Layer 11 of a small transformer language model trained on English Wikipedia (15 layers, counted from 0, width 128).
A neuron's activation on a vector x is GELU(gate . x + bias) times (in . x + bias), where the dot is the dot product.

Input weights of the MLP neurons that the questions are about. A number n stands for (n - 500) times 0.001.
n17 gate (bias 0.196): 618,666,605,633,569,593,396,746,492,284,400,456,455,528,477,382,496,250,399,415,294,323,448,545,350,706,451,476,523,531,455,328,575,440,492,577,399,308,298,452,587,361,578,548,599,440,117,424,645,403,352,398,293,619,627,617,484,532,567,677,484,464,452,680,745,400,580,404,414,711,792,359,603,562,374,520,818,480,461,698,654,540,433,496,492,699,224,323,637,448,804,392,453,636,382,548,621,543,283,402,508,613,364,290,524,464,580,327,558,520,686,557,572,724,440,429,496,508,548,567,404,469,553,535,587,829,356,639
n66 gate (bias -0.144): 675,407,531,616,492,370,600,295,453,331,309,324,618,504,645,398,383,504,512,554,415,508,285,733,708,620,795,696,496,651,673,500,462,320,457,597,562,617,643,253,610,284,436,669,739,247,615,554,267,605,504,357,516,507,518,699,469,511,519,530,332,337,390,620,500,420,565,607,477,626,788,515,534,609,402,639,477,557,440,330,337,430,530,425,240,421,621,612,543,512,500,653,407,496,296,454,403,524,642,338,450,530,595,310,473,341,347,423,578,477,496,531,473,596,294,622,277,602,347,367,377,462,442,534,356,530,534,280
n229 gate (bias -0.336): 440,633,414,445,431,361,267,428,496,813,517,530,470,580,356,556,590,467,402,513,645,244,500,491,387,466,564,411,128,404,379,496,492,428,470,406,398,616,372,253,487,448,500,462,834,724,306,774,583,727,513,314,607,573,484,752,521,392,379,371,491,530,588,475,496,525,618,382,681,479,182,525,437,781,595,534,257,694,575,530,646,581,721,753,569,355,745,402,402,615,624,656,306,305,280,580,470,496,483,430,500,660,487,110,376,487,508,692,480,237,680,478,445,665,449,240,513,612,517,366,420,429,540,582,295,425,580,422
n238 gate (bias -0.118): 271,599,504,583,604,631,353,341,500,301,447,658,369,526,532,851,538,408,542,546,298,496,782,584,533,428,420,398,334,426,373,330,445,398,569,489,443,326,413,557,373,804,551,602,441,485,406,549,445,496,421,589,703,583,699,721,560,530,474,652,554,519,631,308,534,538,654,519,569,571,394,621,597,500,538,666,507,451,756,584,344,364,463,367,469,536,397,368,424,500,504,391,368,749,526,447,302,585,409,696,614,467,539,541,481,485,744,568,711,478,409,604,470,684,496,399,455,726,282,690,511,337,518,471,679,619,225,427
n247 gate (bias -0.126): 666,559,467,577,637,641,343,372,533,340,351,500,444,507,435,486,518,440,485,672,562,474,515,467,464,368,585,475,525,504,493,416,343,602,308,438,456,525,625,302,457,567,582,449,504,453,337,573,557,529,359,415,474,363,580,656,453,507,554,425,615,471,601,500,507,475,272,656,533,500,606,479,496,606,422,412,424,435,736,698,522,837,586,457,725,503,507,365,610,262,824,431,362,318,536,467,636,572,558,443,665,549,291,262,386,199,692,676,598,184,691,645,562,565,518,442,401,607,267,547,569,579,757,500,554,536,435,447
n287 gate (bias -0.215): 496,396,428,554,482,493,340,758,522,411,574,638,456,433,708,638,457,635,718,586,486,400,479,371,419,468,701,401,503,500,438,678,559,571,378,507,593,462,486,475,651,591,521,688,661,415,606,418,778,637,674,549,652,715,439,576,383,560,444,664,410,522,542,580,634,596,468,425,547,419,400,486,338,673,496,257,482,539,559,478,496,546,287,479,460,567,619,521,453,561,529,734,493,354,661,387,482,429,393,643,561,635,821,482,493,464,472,525,497,574,507,612,259,390,741,377,564,374,567,303,528,269,604,603,560,356,351,297
n356 gate (bias -0.247): 626,330,395,250,443,372,440,335,362,376,268,236,381,364,595,576,476,266,161,613,476,681,352,391,389,718,366,628,527,638,500,412,787,412,285,540,577,425,536,629,393,570,648,356,397,364,444,472,571,585,648,433,378,546,439,445,396,307,472,386,398,690,472,347,492,468,596,592,414,596,420,570,472,570,626,480,647,668,398,880,472,444,409,590,358,459,573,420,363,303,532,520,363,765,394,328,597,536,652,606,265,582,545,520,754,629,532,685,442,702,625,766,504,376,305,583,633,571,324,575,556,315,504,395,429,524,552,355
n440 gate (bias -0.199): 616,488,485,201,473,470,397,419,415,603,272,492,488,550,457,670,550,310,304,473,539,512,550,647,673,408,380,679,410,470,480,397,500,550,693,585,634,347,712,404,595,718,909,645,489,618,451,751,350,631,728,403,205,651,456,601,386,406,643,410,484,600,557,481,451,481,610,565,321,276,680,638,780,414,547,458,670,485,691,461,692,700,429,590,585,471,481,580,450,538,396,405,407,653,440,435,481,486,416,474,365,285,567,515,492,481,565,304,518,771,380,391,576,435,329,682,615,538,489,368,565,406,511,589,640,560,614,485
n457 gate (bias -0.043): 397,664,576,633,630,620,394,337,799,564,447,511,423,714,546,654,286,375,481,572,553,394,496,470,519,280,340,481,695,418,709,413,507,289,638,321,553,522,451,466,631,392,449,594,385,391,511,564,496,572,410,659,600,533,706,515,579,459,682,411,642,591,709,515,440,451,568,240,431,747,541,401,515,533,661,462,616,549,459,553,440,587,500,644,523,542,489,553,739,538,290,526,812,538,633,560,420,483,640,426,515,471,283,526,553,591,786,189,424,571,618,296,215,654,511,582,455,441,538,732,602,307,603,533,526,340,553,561
n479 gate (bias -0.069): 405,677,372,574,828,524,561,709,471,703,520,366,299,427,450,608,417,357,631,611,335,820,390,451,621,652,599,618,659,684,588,508,236,411,364,438,619,416,447,627,431,467,540,443,255,443,504,402,612,393,394,277,334,669,285,424,674,476,637,364,479,447,423,492,484,626,427,545,459,553,382,341,589,532,517,336,686,492,388,648,371,533,500,739,578,517,335,304,414,631,743,447,286,573,592,252,500,706,761,360,677,409,454,456,451,566,711,180,484,383,397,317,261,341,597,581,390,644,728,407,561,532,347,658,548,431,520,539
n17 in (bias -0.024): 508,733,563,626,440,360,957,248,548,527,621,410,636,500,603,474,575,622,323,492,488,535,406,678,596,256,386,449,321,546,416,434,695,625,413,563,755,538,728,288,461,504,656,508,423,656,531,706,339,638,282,431,623,620,332,557,566,392,692,515,393,366,535,439,450,558,613,566,345,504,555,492,407,252,599,676,365,395,504,413,565,508,573,580,575,443,528,469,512,461,587,730,637,676,431,558,551,514,660,611,508,454,348,485,142,461,352,791,771,350,634,380,434,344,449,527,249,481,586,481,418,523,427,515,319,438,484,446
n66 in (bias 0.132): 734,565,706,280,561,411,568,532,354,651,321,508,353,492,361,542,435,605,516,452,440,331,647,552,414,404,544,600,430,351,700,488,711,615,464,753,448,484,741,672,453,459,644,504,417,417,349,580,543,560,389,488,464,458,416,274,333,602,571,857,698,484,717,644,445,508,444,392,484,583,576,395,223,648,504,688,397,536,535,556,480,283,441,601,593,599,431,476,564,544,621,285,644,276,559,452,468,525,488,406,826,519,520,358,468,295,317,729,250,579,810,610,647,412,409,864,616,621,572,267,560,465,410,473,500,425,448,484
n229 in (bias -0.127): 909,566,561,346,557,545,523,598,330,263,208,463,500,760,579,456,524,495,458,561,617,322,421,599,262,608,500,454,618,281,567,523,299,532,575,495,453,573,182,416,514,604,314,579,624,495,546,537,468,538,421,364,571,415,718,645,463,592,376,418,670,992,472,591,390,370,551,412,557,569,481,78,634,509,268,477,426,690,578,336,624,738,166,486,627,348,345,393,594,584,505,347,292,556,454,676,627,324,235,486,613,396,443,482,612,88,695,402,661,408,514,400,278,714,421,205,803,267,379,394,198,541,644,518,514,523,737,609
n238 in (bias 0.168): 599,301,583,726,446,623,545,335,375,390,390,463,462,235,512,461,475,464,694,397,603,640,512,690,512,343,823,570,420,343,492,594,492,455,757,665,735,524,500,578,618,253,472,934,447,537,716,696,700,479,541,528,446,567,602,364,500,726,540,617,475,496,512,464,585,512,618,304,567,630,471,732,679,460,383,245,423,406,528,496,363,500,415,600,508,612,629,426,504,430,243,516,333,767,649,455,640,518,500,548,649,365,323,338,417,368,288,479,539,597,794,822,333,496,406,743,504,504,480,585,443,391,454,210,645,480,439,434
n247 in (bias 0.083): 615,542,378,705,400,398,296,515,508,406,504,643,728,436,750,554,726,452,686,473,450,538,617,508,608,542,427,730,537,604,740,553,456,455,542,671,295,433,428,629,552,670,540,568,362,451,297,677,393,477,541,567,535,376,598,386,594,541,533,656,435,454,358,574,399,338,417,417,331,530,727,482,361,452,642,614,534,225,259,439,321,386,381,408,397,503,554,636,683,352,595,572,496,413,719,492,664,483,477,555,626,372,322,567,565,626,560,542,329,500,286,373,519,164,643,552,345,786,534,560,700,530,369,364,399,552,372,491
n287 in (bias -0.020): 332,303,648,508,479,269,614,504,368,387,173,629,396,383,496,554,574,579,500,353,451,447,642,218,416,651,561,565,120,381,504,577,576,423,237,619,410,246,598,744,323,558,496,443,404,241,508,637,472,271,609,528,533,395,686,615,436,440,684,309,726,545,701,670,520,690,476,464,615,468,399,401,323,500,323,325,564,314,532,598,372,651,416,758,422,406,508,459,414,317,459,375,575,447,389,472,578,379,334,536,361,772,637,544,565,533,666,500,426,516,512,595,472,484,617,480,789,496,536,604,690,452,306,685,592,372,698,565
n356 in (bias 0.000): 738,665,436,593,607,318,286,399,491,412,600,638,466,630,508,663,496,410,774,816,618,584,571,500,335,454,530,659,615,368,539,496,368,671,445,424,369,414,859,449,400,496,716,609,690,479,458,308,393,555,571,168,470,597,267,406,392,471,525,554,385,551,409,488,512,671,316,433,526,363,504,533,675,602,304,416,404,613,397,606,475,782,521,783,330,464,564,630,361,331,229,320,431,718,632,258,525,757,475,459,669,610,522,707,276,344,442,622,734,541,382,333,563,416,571,496,471,389,651,595,626,726,465,569,682,562,429,686
n440 in (bias -0.011): 368,516,332,293,576,737,310,440,592,283,267,528,435,536,377,586,488,377,436,620,380,584,563,524,652,600,272,504,627,523,605,480,166,571,736,588,480,477,396,552,65,399,558,725,664,421,484,571,763,520,551,368,303,454,299,535,602,469,640,484,616,460,559,682,500,709,437,646,669,571,516,446,363,477,536,524,716,433,496,552,426,568,418,678,540,609,676,520,560,520,240,634,446,591,690,575,572,536,591,279,772,281,565,555,719,540,614,416,439,465,372,359,465,559,421,574,587,912,445,512,528,601,612,427,457,504,512,494
n457 in (bias 0.107): 612,277,261,416,457,688,477,450,604,454,591,523,313,481,396,652,596,415,258,665,538,596,785,638,823,427,654,481,474,571,555,591,429,420,754,377,328,757,623,423,613,539,363,595,391,447,538,530,411,569,462,589,492,244,591,348,629,526,552,384,481,550,719,705,402,303,545,226,597,708,527,173,636,455,465,550,432,698,612,519,515,504,504,563,693,608,458,336,581,626,523,416,430,458,414,477,623,528,447,384,385,160,633,557,535,569,557,489,595,568,492,508,424,580,462,598,477,392,435,508,743,638,468,611,722,549,527,558
n479 in (bias 0.054): 664,602,362,637,789,709,759,427,409,504,450,313,559,525,585,582,646,556,569,478,438,228,601,373,688,562,449,507,447,298,522,612,465,561,420,663,420,461,649,471,553,346,553,540,351,461,378,457,574,453,428,595,540,458,421,588,471,436,383,758,376,431,693,482,507,539,514,421,672,600,428,335,446,321,562,482,575,575,539,522,493,377,468,616,854,494,471,359,348,536,609,655,360,525,719,288,525,445,424,384,504,273,574,586,435,703,708,359,538,656,460,750,543,558,643,653,464,486,572,450,561,252,527,455,678,425,460,552

Each question shows a token from some text and the vector x that enters the MLP there. A number n stands for (n - 500) times 0.01.

" Kha": 494,454,546,608,468,543,524,662,556,457,535,462,572,500,466,437,539,528,559,525,410,623,517,397,404,378,534,613,533,504,401,419,567,576,504,484,501,525,462,573,577,494,445,601,358,472,487,469,484,600,530,298,411,520,508,540,592,580,438,609,558,427,529,501,440,441,580,417,559,443,627,363,453,482,544,463,623,551,547,570,530,636,595,422,510,566,514,535,563,565,560,603,474,519,533,539,512,469,516,491,491,624,502,495,594,486,423,648,457,437,534,444,559,394,435,420,518,544,496,545,563,508,536,485,517,561,548,787
The neuron with the highest activation: n247

" signed": 594,602,541,423,403,479,511,563,467,505,553,425,512,479,441,517,421,621,502,392,450,488,518,504,541,457,629,596,569,550,524,526,487,500,492,380,548,456,525,498,527,541,473,472,615,385,509,451,440,378,430,524,540,527,407,550,464,498,475,637,461,504,474,454,379,433,386,449,398,619,609,500,524,554,412,581,483,508,416,456,533,428,485,402,422,661,501,504,532,497,486,477,461,499,498,460,432,509,406,493,417,529,378,471,495,400,558,576,605,574,546,461,553,425,457,579,527,441,501,452,486,546,562,398,411,553,509,645
Which neuron fires most, and how strongly? n66, at about 3.4

"\n": 525,529,542,482,491,511,498,366,543,562,541,488,496,539,570,382,495,523,540,520,507,546,474,501,539,431,535,534,510,511,529,516,560,520,542,532,483,470,578,586,569,466,489,411,515,455,485,468,492,416,432,559,498,606,541,448,460,590,482,407,493,459,426,509,503,484,528,507,452,531,529,548,561,442,548,504,471,510,505,501,502,567,552,449,440,693,415,485,518,504,488,559,543,475,468,498,524,459,509,432,540,425,483,492,438,437,485,570,487,461,506,514,476,423,413,506,482,452,543,467,575,676,226,479,588,466,560,397
Which neuron fires most, and how strongly? n66, at about 0.61

"bel": 482,502,486,566,481,554,521,544,535,517,507,513,484,449,457,524,437,561,549,465,481,511,520,467,541,466,559,561,512,513,405,491,461,582,524,546,472,497,449,455,548,375,526,480,561,484,439,476,481,429,475,418,457,445,488,410,477,520,408,530,545,453,593,482,481,461,517,522,566,406,513,438,473,436,576,379,475,458,463,583,439,539,377,488,523,544,477,448,510,478,438,553,585,439,482,410,454,547,509,420,529,371,489,566,475,473,442,435,543,566,500,526,465,402,576,541,541,539,552,503,556,464,444,487,461,561,419,952
Which neuron fires most, and how strongly? n479, at about 2.6

",": 514,552,533,552,501,533,528,392,453,480,509,504,498,553,448,567,530,487,497,499,506,549,447,493,509,559,523,483,512,499,521,535,489,473,475,543,484,487,546,571,564,428,470,477,518,498,504,520,544,516,474,435,456,485,450,426,419,496,480,555,523,534,422,577,529,518,603,464,511,489,517,447,483,509,469,559,434,481,449,445,516,482,463,513,502,750,428,571,512,515,498,520,491,519,472,494,514,582,484,469,581,408,502,499,523,488,469,489,468,479,513,548,455,465,425,511,487,524,506,493,568,505,480,542,515,495,504,501
Which neuron fires most, and how strongly? n66, at about 1.1

"z": 541,589,496,564,435,519,571,552,501,445,462,527,494,477,436,552,493,484,483,556,537,522,569,498,493,520,462,537,431,509,480,468,474,529,507,526,348,562,461,502,411,413,507,544,509,458,536,444,517,417,468,478,537,419,489,491,482,534,395,588,526,418,499,520,506,478,415,556,460,539,509,475,475,441,562,502,419,564,416,483,454,514,447,430,519,582,510,489,551,512,537,482,577,536,626,496,477,509,532,463,500,463,511,463,420,570,551,384,451,463,508,496,456,501,436,415,518,441,519,464,527,458,470,458,454,583,442,920
The two highest activations, in order: n479, n457

".": 502,485,571,494,507,521,510,459,494,538,498,486,517,540,513,529,483,511,551,497,527,571,513,499,435,476,548,539,455,554,559,571,506,504,488,580,486,482,530,539,481,407,502,416,497,477,564,432,547,498,447,491,490,542,491,381,501,588,480,501,488,526,449,515,544,472,533,520,498,576,525,497,490,463,485,509,499,519,504,405,461,499,423,462,477,742,363,506,426,515,585,519,552,478,483,443,465,528,531,466,457,431,505,523,429,449,473,446,507,452,524,509,502,471,439,467,450,509,545,388,555,539,543,492,544,512,477,524
The two highest activations, in order: n66, n479

" Houston": 571,536,514,504,565,483,571,570,480,510,501,413,465,510,487,585,465,536,464,480,460,433,428,512,479,483,474,496,515,469,610,491,585,545,512,507,464,562,556,517,471,479,746,549,422,482,546,511,472,521,428,595,535,482,454,448,490,576,492,480,491,402,400,494,550,432,425,505,619,599,512,394,462,551,568,526,529,485,504,455,440,479,473,507,335,594,544,525,538,524,501,518,494,564,448,523,413,580,544,479,519,529,458,450,516,439,542,609,387,676,522,563,539,482,424,551,507,486,481,501,506,559,574,519,479,462,564,863
The neuron with the highest activation: n66

"Early": 531,497,536,416,580,510,467,495,522,561,495,591,504,505,467,524,485,531,370,532,507,432,446,563,478,541,517,428,509,542,544,497,608,498,443,559,507,480,638,351,481,536,616,411,532,476,400,413,446,465,464,522,570,419,471,460,443,474,568,415,545,466,495,446,448,487,521,449,591,515,460,535,468,492,407,515,581,462,510,463,436,580,531,432,438,666,429,557,433,501,477,546,597,480,456,511,483,551,520,443,506,428,419,500,523,516,438,488,511,549,543,489,505,559,485,502,504,513,565,456,462,470,487,445,445,564,479,791
The three highest activations, in order: n17, n238, n229

" ": 443,621,566,516,572,485,536,352,491,478,568,487,468,389,602,548,457,509,517,489,552,495,503,529,515,435,515,573,523,432,529,518,491,612,485,491,487,529,460,587,434,505,306,516,463,556,534,574,560,498,598,598,537,520,790,464,472,504,502,508,479,524,542,468,411,486,526,582,460,498,502,509,488,521,445,496,488,457,548,487,232,511,497,471,465,620,417,475,444,530,554,518,545,573,438,456,544,571,620,511,607,597,517,517,492,442,504,566,505,532,499,531,480,477,501,530,493,427,537,422,469,574,384,518,533,484,506,458
The neuron with the highest activation: n238

"0": 604,460,505,606,537,339,542,374,500,525,461,535,614,511,623,443,443,454,476,457,663,556,586,472,565,430,573,570,533,497,590,472,451,679,530,572,372,600,554,535,424,455,606,447,604,438,501,359,584,481,502,532,462,499,584,559,425,426,457,504,464,569,633,456,484,577,492,510,454,576,392,549,503,464,497,574,452,513,397,690,452,469,519,713,584,540,557,450,552,469,460,508,586,452,620,524,584,586,505,564,559,620,623,578,473,367,534,555,537,516,427,544,504,441,534,591,379,470,489,461,533,440,660,437,394,586,657,582
Which neuron fires most, and how strongly? n356, at about 2.9

"9": 525,432,468,546,500,434,397,462,518,505,453,475,547,436,536,440,556,421,437,524,543,532,600,488,488,381,553,467,530,558,591,553,454,520,490,486,473,483,521,385,538,500,528,458,538,357,363,371,533,545,536,450,512,337,500,443,452,416,438,558,498,496,425,537,382,484,478,420,473,625,461,600,498,460,521,553,512,586,377,567,391,572,496,781,619,621,456,508,529,468,578,486,581,548,534,464,506,440,581,513,598,544,491,487,586,555,491,592,390,528,629,469,505,422,589,366,364,495,500,492,514,449,384,356,517,649,619,476
The three highest activations, in order: n356, n247, n457

" the": 500,504,545,493,472,493,492,482,470,543,510,512,462,512,509,596,489,499,502,505,511,502,493,500,514,425,408,510,505,489,530,503,510,550,493,494,491,424,574,522,443,516,494,440,533,515,449,504,496,542,526,451,586,487,397,474,471,494,468,530,504,543,437,400,483,520,585,530,533,472,473,522,515,500,589,493,493,453,483,469,476,515,490,471,524,736,501,514,463,489,517,573,454,535,501,524,531,597,494,552,552,496,543,499,563,530,472,492,478,505,514,494,499,417,460,452,439,443,524,546,491,513,453,465,610,495,472,646
The three highest activations, in order: n356, n229, n457

" York": 482,574,573,469,516,509,514,533,503,555,529,466,425,415,481,494,507,518,454,539,387,474,475,532,526,459,534,493,535,418,532,552,552,547,468,482,494,467,560,456,549,427,701,491,494,446,526,494,411,455,431,508,559,490,506,525,550,603,431,428,437,416,395,498,556,466,453,476,642,560,483,374,489,447,490,467,543,531,417,412,472,443,455,446,419,619,480,556,565,523,473,532,571,457,502,507,549,533,527,520,483,510,558,512,482,533,483,561,476,595,581,526,481,452,449,512,500,440,512,505,625,568,495,531,426,444,584,868
The three highest activations, in order: n457, n17, n440

" among": 497,556,574,532,424,525,486,482,414,588,377,558,501,510,396,406,524,645,517,567,520,502,469,425,543,396,540,423,529,498,414,519,462,482,530,585,502,558,499,621,701,588,516,451,515,497,418,574,488,575,506,542,469,413,416,430,535,485,478,512,439,528,467,497,482,458,610,467,541,478,446,487,532,536,511,466,501,506,533,457,393,481,421,496,535,694,605,550,468,488,458,531,473,502,439,535,591,560,459,500,470,503,369,448,487,553,472,535,561,400,585,556,482,480,441,424,461,424,523,438,499,470,508,467,595,456,561,594
The three highest activations, in order: n229, n440, n356

"ie": 494,462,470,588,537,544,486,415,480,463,520,469,534,497,422,542,529,465,498,434,517,556,491,506,498,531,551,428,489,476,467,574,491,529,486,606,559,449,411,506,468,553,519,520,444,417,453,449,477,513,401,563,564,512,462,408,534,494,487,532,489,443,529,473,578,546,478,460,537,542,425,477,473,401,516,552,485,519,484,449,417,568,421,510,478,596,442,390,539,505,468,445,550,531,452,442,470,523,523,487,479,511,485,537,558,456,493,447,547,551,537,449,514,496,576,521,529,565,460,483,489,456,437,534,492,514,538,944
The three highest activations, in order: n479, n238, n457

" Islam": 494,542,372,454,460,523,573,642,476,567,481,505,461,539,451,456,494,534,480,538,442,497,391,455,444,479,484,611,464,554,586,472,530,466,505,421,447,566,642,570,309,347,513,512,413,472,560,465,549,567,413,406,576,427,475,481,438,539,444,551,491,525,478,491,542,467,433,507,618,541,442,536,450,433,524,516,554,498,485,479,464,530,534,473,497,621,540,550,529,503,474,432,393,514,604,459,560,456,631,381,516,471,583,447,624,449,571,515,432,542,513,492,478,456,409,505,548,482,565,461,518,544,556,472,533,488,477,821
Which neuron fires most, and how strongly? n479, at about 1.9

" |": 509,466,573,526,526,469,532,490,495,492,480,411,498,550,564,557,391,613,488,501,505,406,552,394,494,553,468,546,523,509,565,505,492,478,515,523,536,414,439,595,360,551,554,471,521,478,440,548,509,451,455,444,519,540,466,545,478,514,528,467,476,415,529,620,493,478,493,534,589,531,504,423,452,477,534,500,557,473,660,580,599,475,496,542,504,716,537,508,521,563,473,542,635,542,498,459,552,474,498,516,505,528,508,495,454,481,552,389,438,488,474,467,472,487,492,501,432,498,514,526,559,461,474,477,506,390,500,497
The two highest activations, in order: n479, n287

"ch": 501,360,532,528,535,453,423,369,484,510,458,474,451,487,501,383,563,557,492,591,461,398,508,492,515,479,529,620,425,462,590,522,393,446,423,574,340,547,401,528,442,521,509,502,466,375,504,530,487,525,271,559,542,592,518,470,549,534,566,485,435,571,497,523,329,484,483,475,499,377,513,516,385,507,512,467,457,518,448,467,504,520,450,511,530,532,429,523,433,584,371,447,406,552,558,482,585,503,456,553,482,420,436,570,525,505,483,472,481,466,492,564,448,368,379,557,512,465,545,459,495,448,466,478,526,431,509,777
The neuron with the highest activation: n479

" July": 487,447,424,512,548,517,519,548,481,441,576,456,494,519,472,500,489,559,443,439,518,492,489,449,461,616,553,514,513,521,546,616,490,428,516,435,397,570,473,439,630,569,597,525,564,289,598,448,543,411,556,438,550,508,464,475,443,484,444,520,561,452,466,607,546,632,512,502,517,475,448,467,479,556,485,653,385,418,517,454,438,467,581,523,480,670,470,521,568,525,534,575,520,481,592,397,561,633,465,435,462,472,422,526,467,572,492,520,549,491,486,399,444,460,582,590,631,382,494,533,634,523,452,599,503,524,510,591
The neuron with the highest activation: n287

"ic": 516,549,477,476,461,533,483,353,503,459,472,450,512,481,499,553,424,538,476,504,404,505,542,442,579,421,389,467,515,493,666,482,532,650,510,442,468,371,528,472,500,538,704,554,536,513,449,465,472,550,471,502,525,458,434,457,410,520,596,520,456,595,463,551,452,498,529,649,453,431,403,518,459,410,513,502,544,473,464,518,523,517,571,528,426,668,440,540,528,493,447,505,361,452,491,526,492,496,549,473,417,489,595,491,517,569,534,486,582,527,538,514,458,508,459,474,495,612,507,511,550,403,493,554,562,563,531,750
The two highest activations, in order: n440, n356

"f": 484,539,391,531,502,422,647,479,565,558,481,654,516,497,524,457,428,590,497,544,421,432,551,499,428,393,578,581,452,382,443,567,505,507,490,448,471,544,357,587,532,531,579,511,545,517,459,421,596,538,473,475,508,452,480,465,396,544,420,542,485,401,520,632,480,488,542,468,458,443,548,574,475,462,563,545,541,468,415,615,351,502,539,429,504,518,502,551,514,459,472,460,516,529,424,400,525,557,555,575,347,481,535,493,480,522,427,527,383,497,490,435,455,442,470,577,524,469,530,412,591,459,537,421,463,550,497,856
The two highest activations, in order: n229, n440

".\"": 525,470,609,478,490,531,508,541,476,533,537,455,515,534,528,508,497,525,518,544,508,601,485,497,433,432,509,573,432,556,571,613,533,471,523,508,482,507,534,605,488,421,505,448,500,472,587,412,558,471,469,524,436,545,473,368,493,590,497,489,415,483,414,526,548,517,504,557,491,612,593,502,540,501,507,504,462,525,491,438,446,495,459,490,517,732,395,506,436,521,588,496,536,485,486,435,488,507,533,481,443,413,459,517,475,446,467,444,492,469,488,505,505,489,469,487,447,482,540,460,545,528,552,494,526,522,459,543
The three highest activations, in order: n66, n287, n440

" had": 542,582,512,452,555,447,472,400,439,572,514,462,523,497,439,506,494,563,541,501,549,472,543,509,523,455,560,465,523,412,476,449,452,549,555,527,522,460,509,516,498,502,548,443,587,612,469,503,456,490,477,395,555,493,549,524,436,492,479,507,474,539,441,481,540,462,499,481,543,559,436,487,547,428,468,495,441,546,478,418,485,552,461,474,485,722,477,561,488,527,521,492,399,464,507,506,497,579,429,476,494,567,472,397,492,398,502,529,545,480,490,495,447,544,469,438,581,379,468,421,427,489,621,542,520,565,548,562
The neuron with the highest activation: n229

"|": 485,588,581,523,536,500,542,408,469,522,485,475,487,548,694,513,493,586,514,513,565,529,485,437,472,416,502,503,510,478,491,514,495,565,491,510,509,546,550,441,488,464,587,457,478,506,495,511,525,486,489,506,518,476,511,465,473,548,500,505,504,495,534,438,517,462,603,521,513,470,545,553,483,449,461,547,445,462,528,500,505,476,432,455,556,741,493,495,512,514,484,513,578,560,538,473,517,579,532,502,491,545,480,539,505,489,475,475,510,560,508,536,522,525,448,508,530,469,479,465,506,585,466,521,488,471,538,438
The two highest activations, in order: n287, n229

" Art": 424,534,471,551,524,530,495,492,493,490,440,481,548,497,394,475,426,551,507,513,476,465,559,515,476,457,365,554,559,531,586,456,567,498,431,394,405,611,538,492,593,401,524,538,571,574,592,414,547,470,419,475,467,526,466,440,509,545,483,361,479,480,473,546,453,429,508,513,594,487,529,456,437,462,533,510,567,548,371,418,537,567,426,567,394,619,555,535,484,524,455,564,514,499,575,491,494,462,579,517,426,495,623,488,550,567,491,446,515,537,481,522,559,567,472,576,427,501,435,478,549,453,537,564,501,434,495,843
Which neuron fires most, and how strongly? n457, at about 1.6

"s": 521,535,522,434,493,515,529,476,468,440,463,526,473,467,513,606,503,544,520,523,477,489,509,478,472,529,412,563,489,553,541,502,489,508,557,529,432,581,402,464,435,496,636,478,522,554,577,488,507,489,511,578,468,472,468,481,494,536,526,462,480,451,476,512,474,588,491,487,451,604,463,520,499,389,481,458,536,604,412,417,461,525,435,496,499,616,559,519,586,522,549,459,616,487,521,549,442,545,528,449,438,578,496,557,491,581,501,517,463,490,511,546,541,511,583,504,501,463,517,371,493,495,439,491,446,551,527,915
Which neuron fires most, and how strongly? n238, at about 0.11

" Na": 399,511,566,526,508,463,545,532,440,526,554,475,485,516,416,429,534,527,516,450,567,586,507,477,451,665,529,527,481,467,478,512,585,539,496,404,459,486,533,544,458,625,353,442,427,382,504,572,453,496,411,383,495,442,584,443,474,558,581,570,444,469,485,441,537,418,579,455,482,516,448,579,487,437,505,502,629,496,549,463,520,529,540,476,505,573,522,580,434,504,556,486,415,440,491,490,427,474,475,522,409,630,562,473,493,450,519,530,482,560,463,486,400,462,520,451,554,482,526,466,540,590,475,508,559,551,422,906
The neuron with the highest activation: n440

" artists": 496,475,494,470,559,557,465,456,463,544,431,459,522,529,440,586,472,580,561,518,411,527,556,389,517,413,442,572,450,603,586,480,470,478,579,426,429,603,456,591,449,400,562,544,550,441,655,494,502,570,476,517,451,483,428,470,577,517,490,469,488,528,529,544,501,442,515,499,452,548,531,455,531,440,566,524,488,501,372,416,515,593,401,531,476,650,509,563,644,487,533,496,442,468,533,433,507,500,480,498,359,574,484,597,600,590,512,443,577,468,559,558,536,437,352,499,447,416,463,437,543,545,478,492,399,471,458,759
The neuron with the highest activation: n457

"-": 526,443,505,462,519,485,444,565,592,529,553,535,474,539,437,537,571,572,473,480,516,403,530,473,480,575,529,556,606,584,549,556,583,459,450,408,442,439,416,557,481,593,511,462,576,429,421,374,495,446,445,578,403,551,607,555,455,575,333,484,489,482,428,479,419,345,418,541,516,401,474,589,580,499,451,497,468,482,550,424,600,542,406,452,531,602,437,642,569,482,474,551,376,519,418,579,531,665,489,549,488,478,543,431,270,372,438,506,411,649,543,403,472,315,546,557,533,423,461,493,500,473,350,403,472,489,536,564
The neuron with the highest activation: n479

" A": 596,607,519,485,557,447,513,556,537,493,480,478,558,471,570,529,476,529,518,500,595,467,478,539,488,535,582,315,532,578,521,460,583,494,502,389,517,415,555,550,460,533,456,545,527,516,501,589,542,452,504,460,525,481,551,522,536,522,440,471,565,440,436,399,481,413,582,452,543,469,508,545,489,438,611,456,458,498,474,476,515,516,517,475,437,548,579,596,496,572,548,547,478,535,472,492,427,472,422,529,475,515,453,530,473,497,456,579,554,496,451,504,500,547,503,575,485,413,508,535,518,524,506,471,586,503,490,959
The neuron with the highest activation: n440

"2": 439,611,598,594,563,366,475,462,641,443,494,430,460,373,549,535,414,520,524,466,615,456,556,485,442,437,347,541,470,383,485,539,456,510,617,589,455,479,492,416,608,477,433,462,572,474,582,478,570,469,617,692,389,469,578,571,456,510,424,484,398,502,520,522,496,368,564,526,471,532,418,581,460,627,497,473,543,525,525,509,471,475,453,491,392,639,487,547,482,480,498,505,447,559,486,466,591,571,435,513,491,508,679,557,608,481,382,465,582,516,433,489,446,541,471,493,684,603,559,491,517,529,475,407,489,561,488,493
The two highest activations, in order: n238, n287

" National": 481,494,491,495,499,434,540,413,456,447,482,496,532,524,496,471,386,594,503,453,514,566,443,486,504,565,529,570,510,516,521,377,424,532,422,397,443,556,480,479,415,511,521,508,446,503,527,539,441,517,371,454,547,597,404,580,432,580,460,481,461,457,517,545,515,430,544,540,542,601,372,575,494,497,481,469,575,539,528,515,469,455,529,583,404,629,477,610,503,532,526,539,534,469,515,518,474,502,492,534,416,520,540,424,428,508,499,478,504,612,544,516,429,471,544,594,447,470,512,521,547,457,527,461,465,489,484,854
The neuron with the highest activation: n229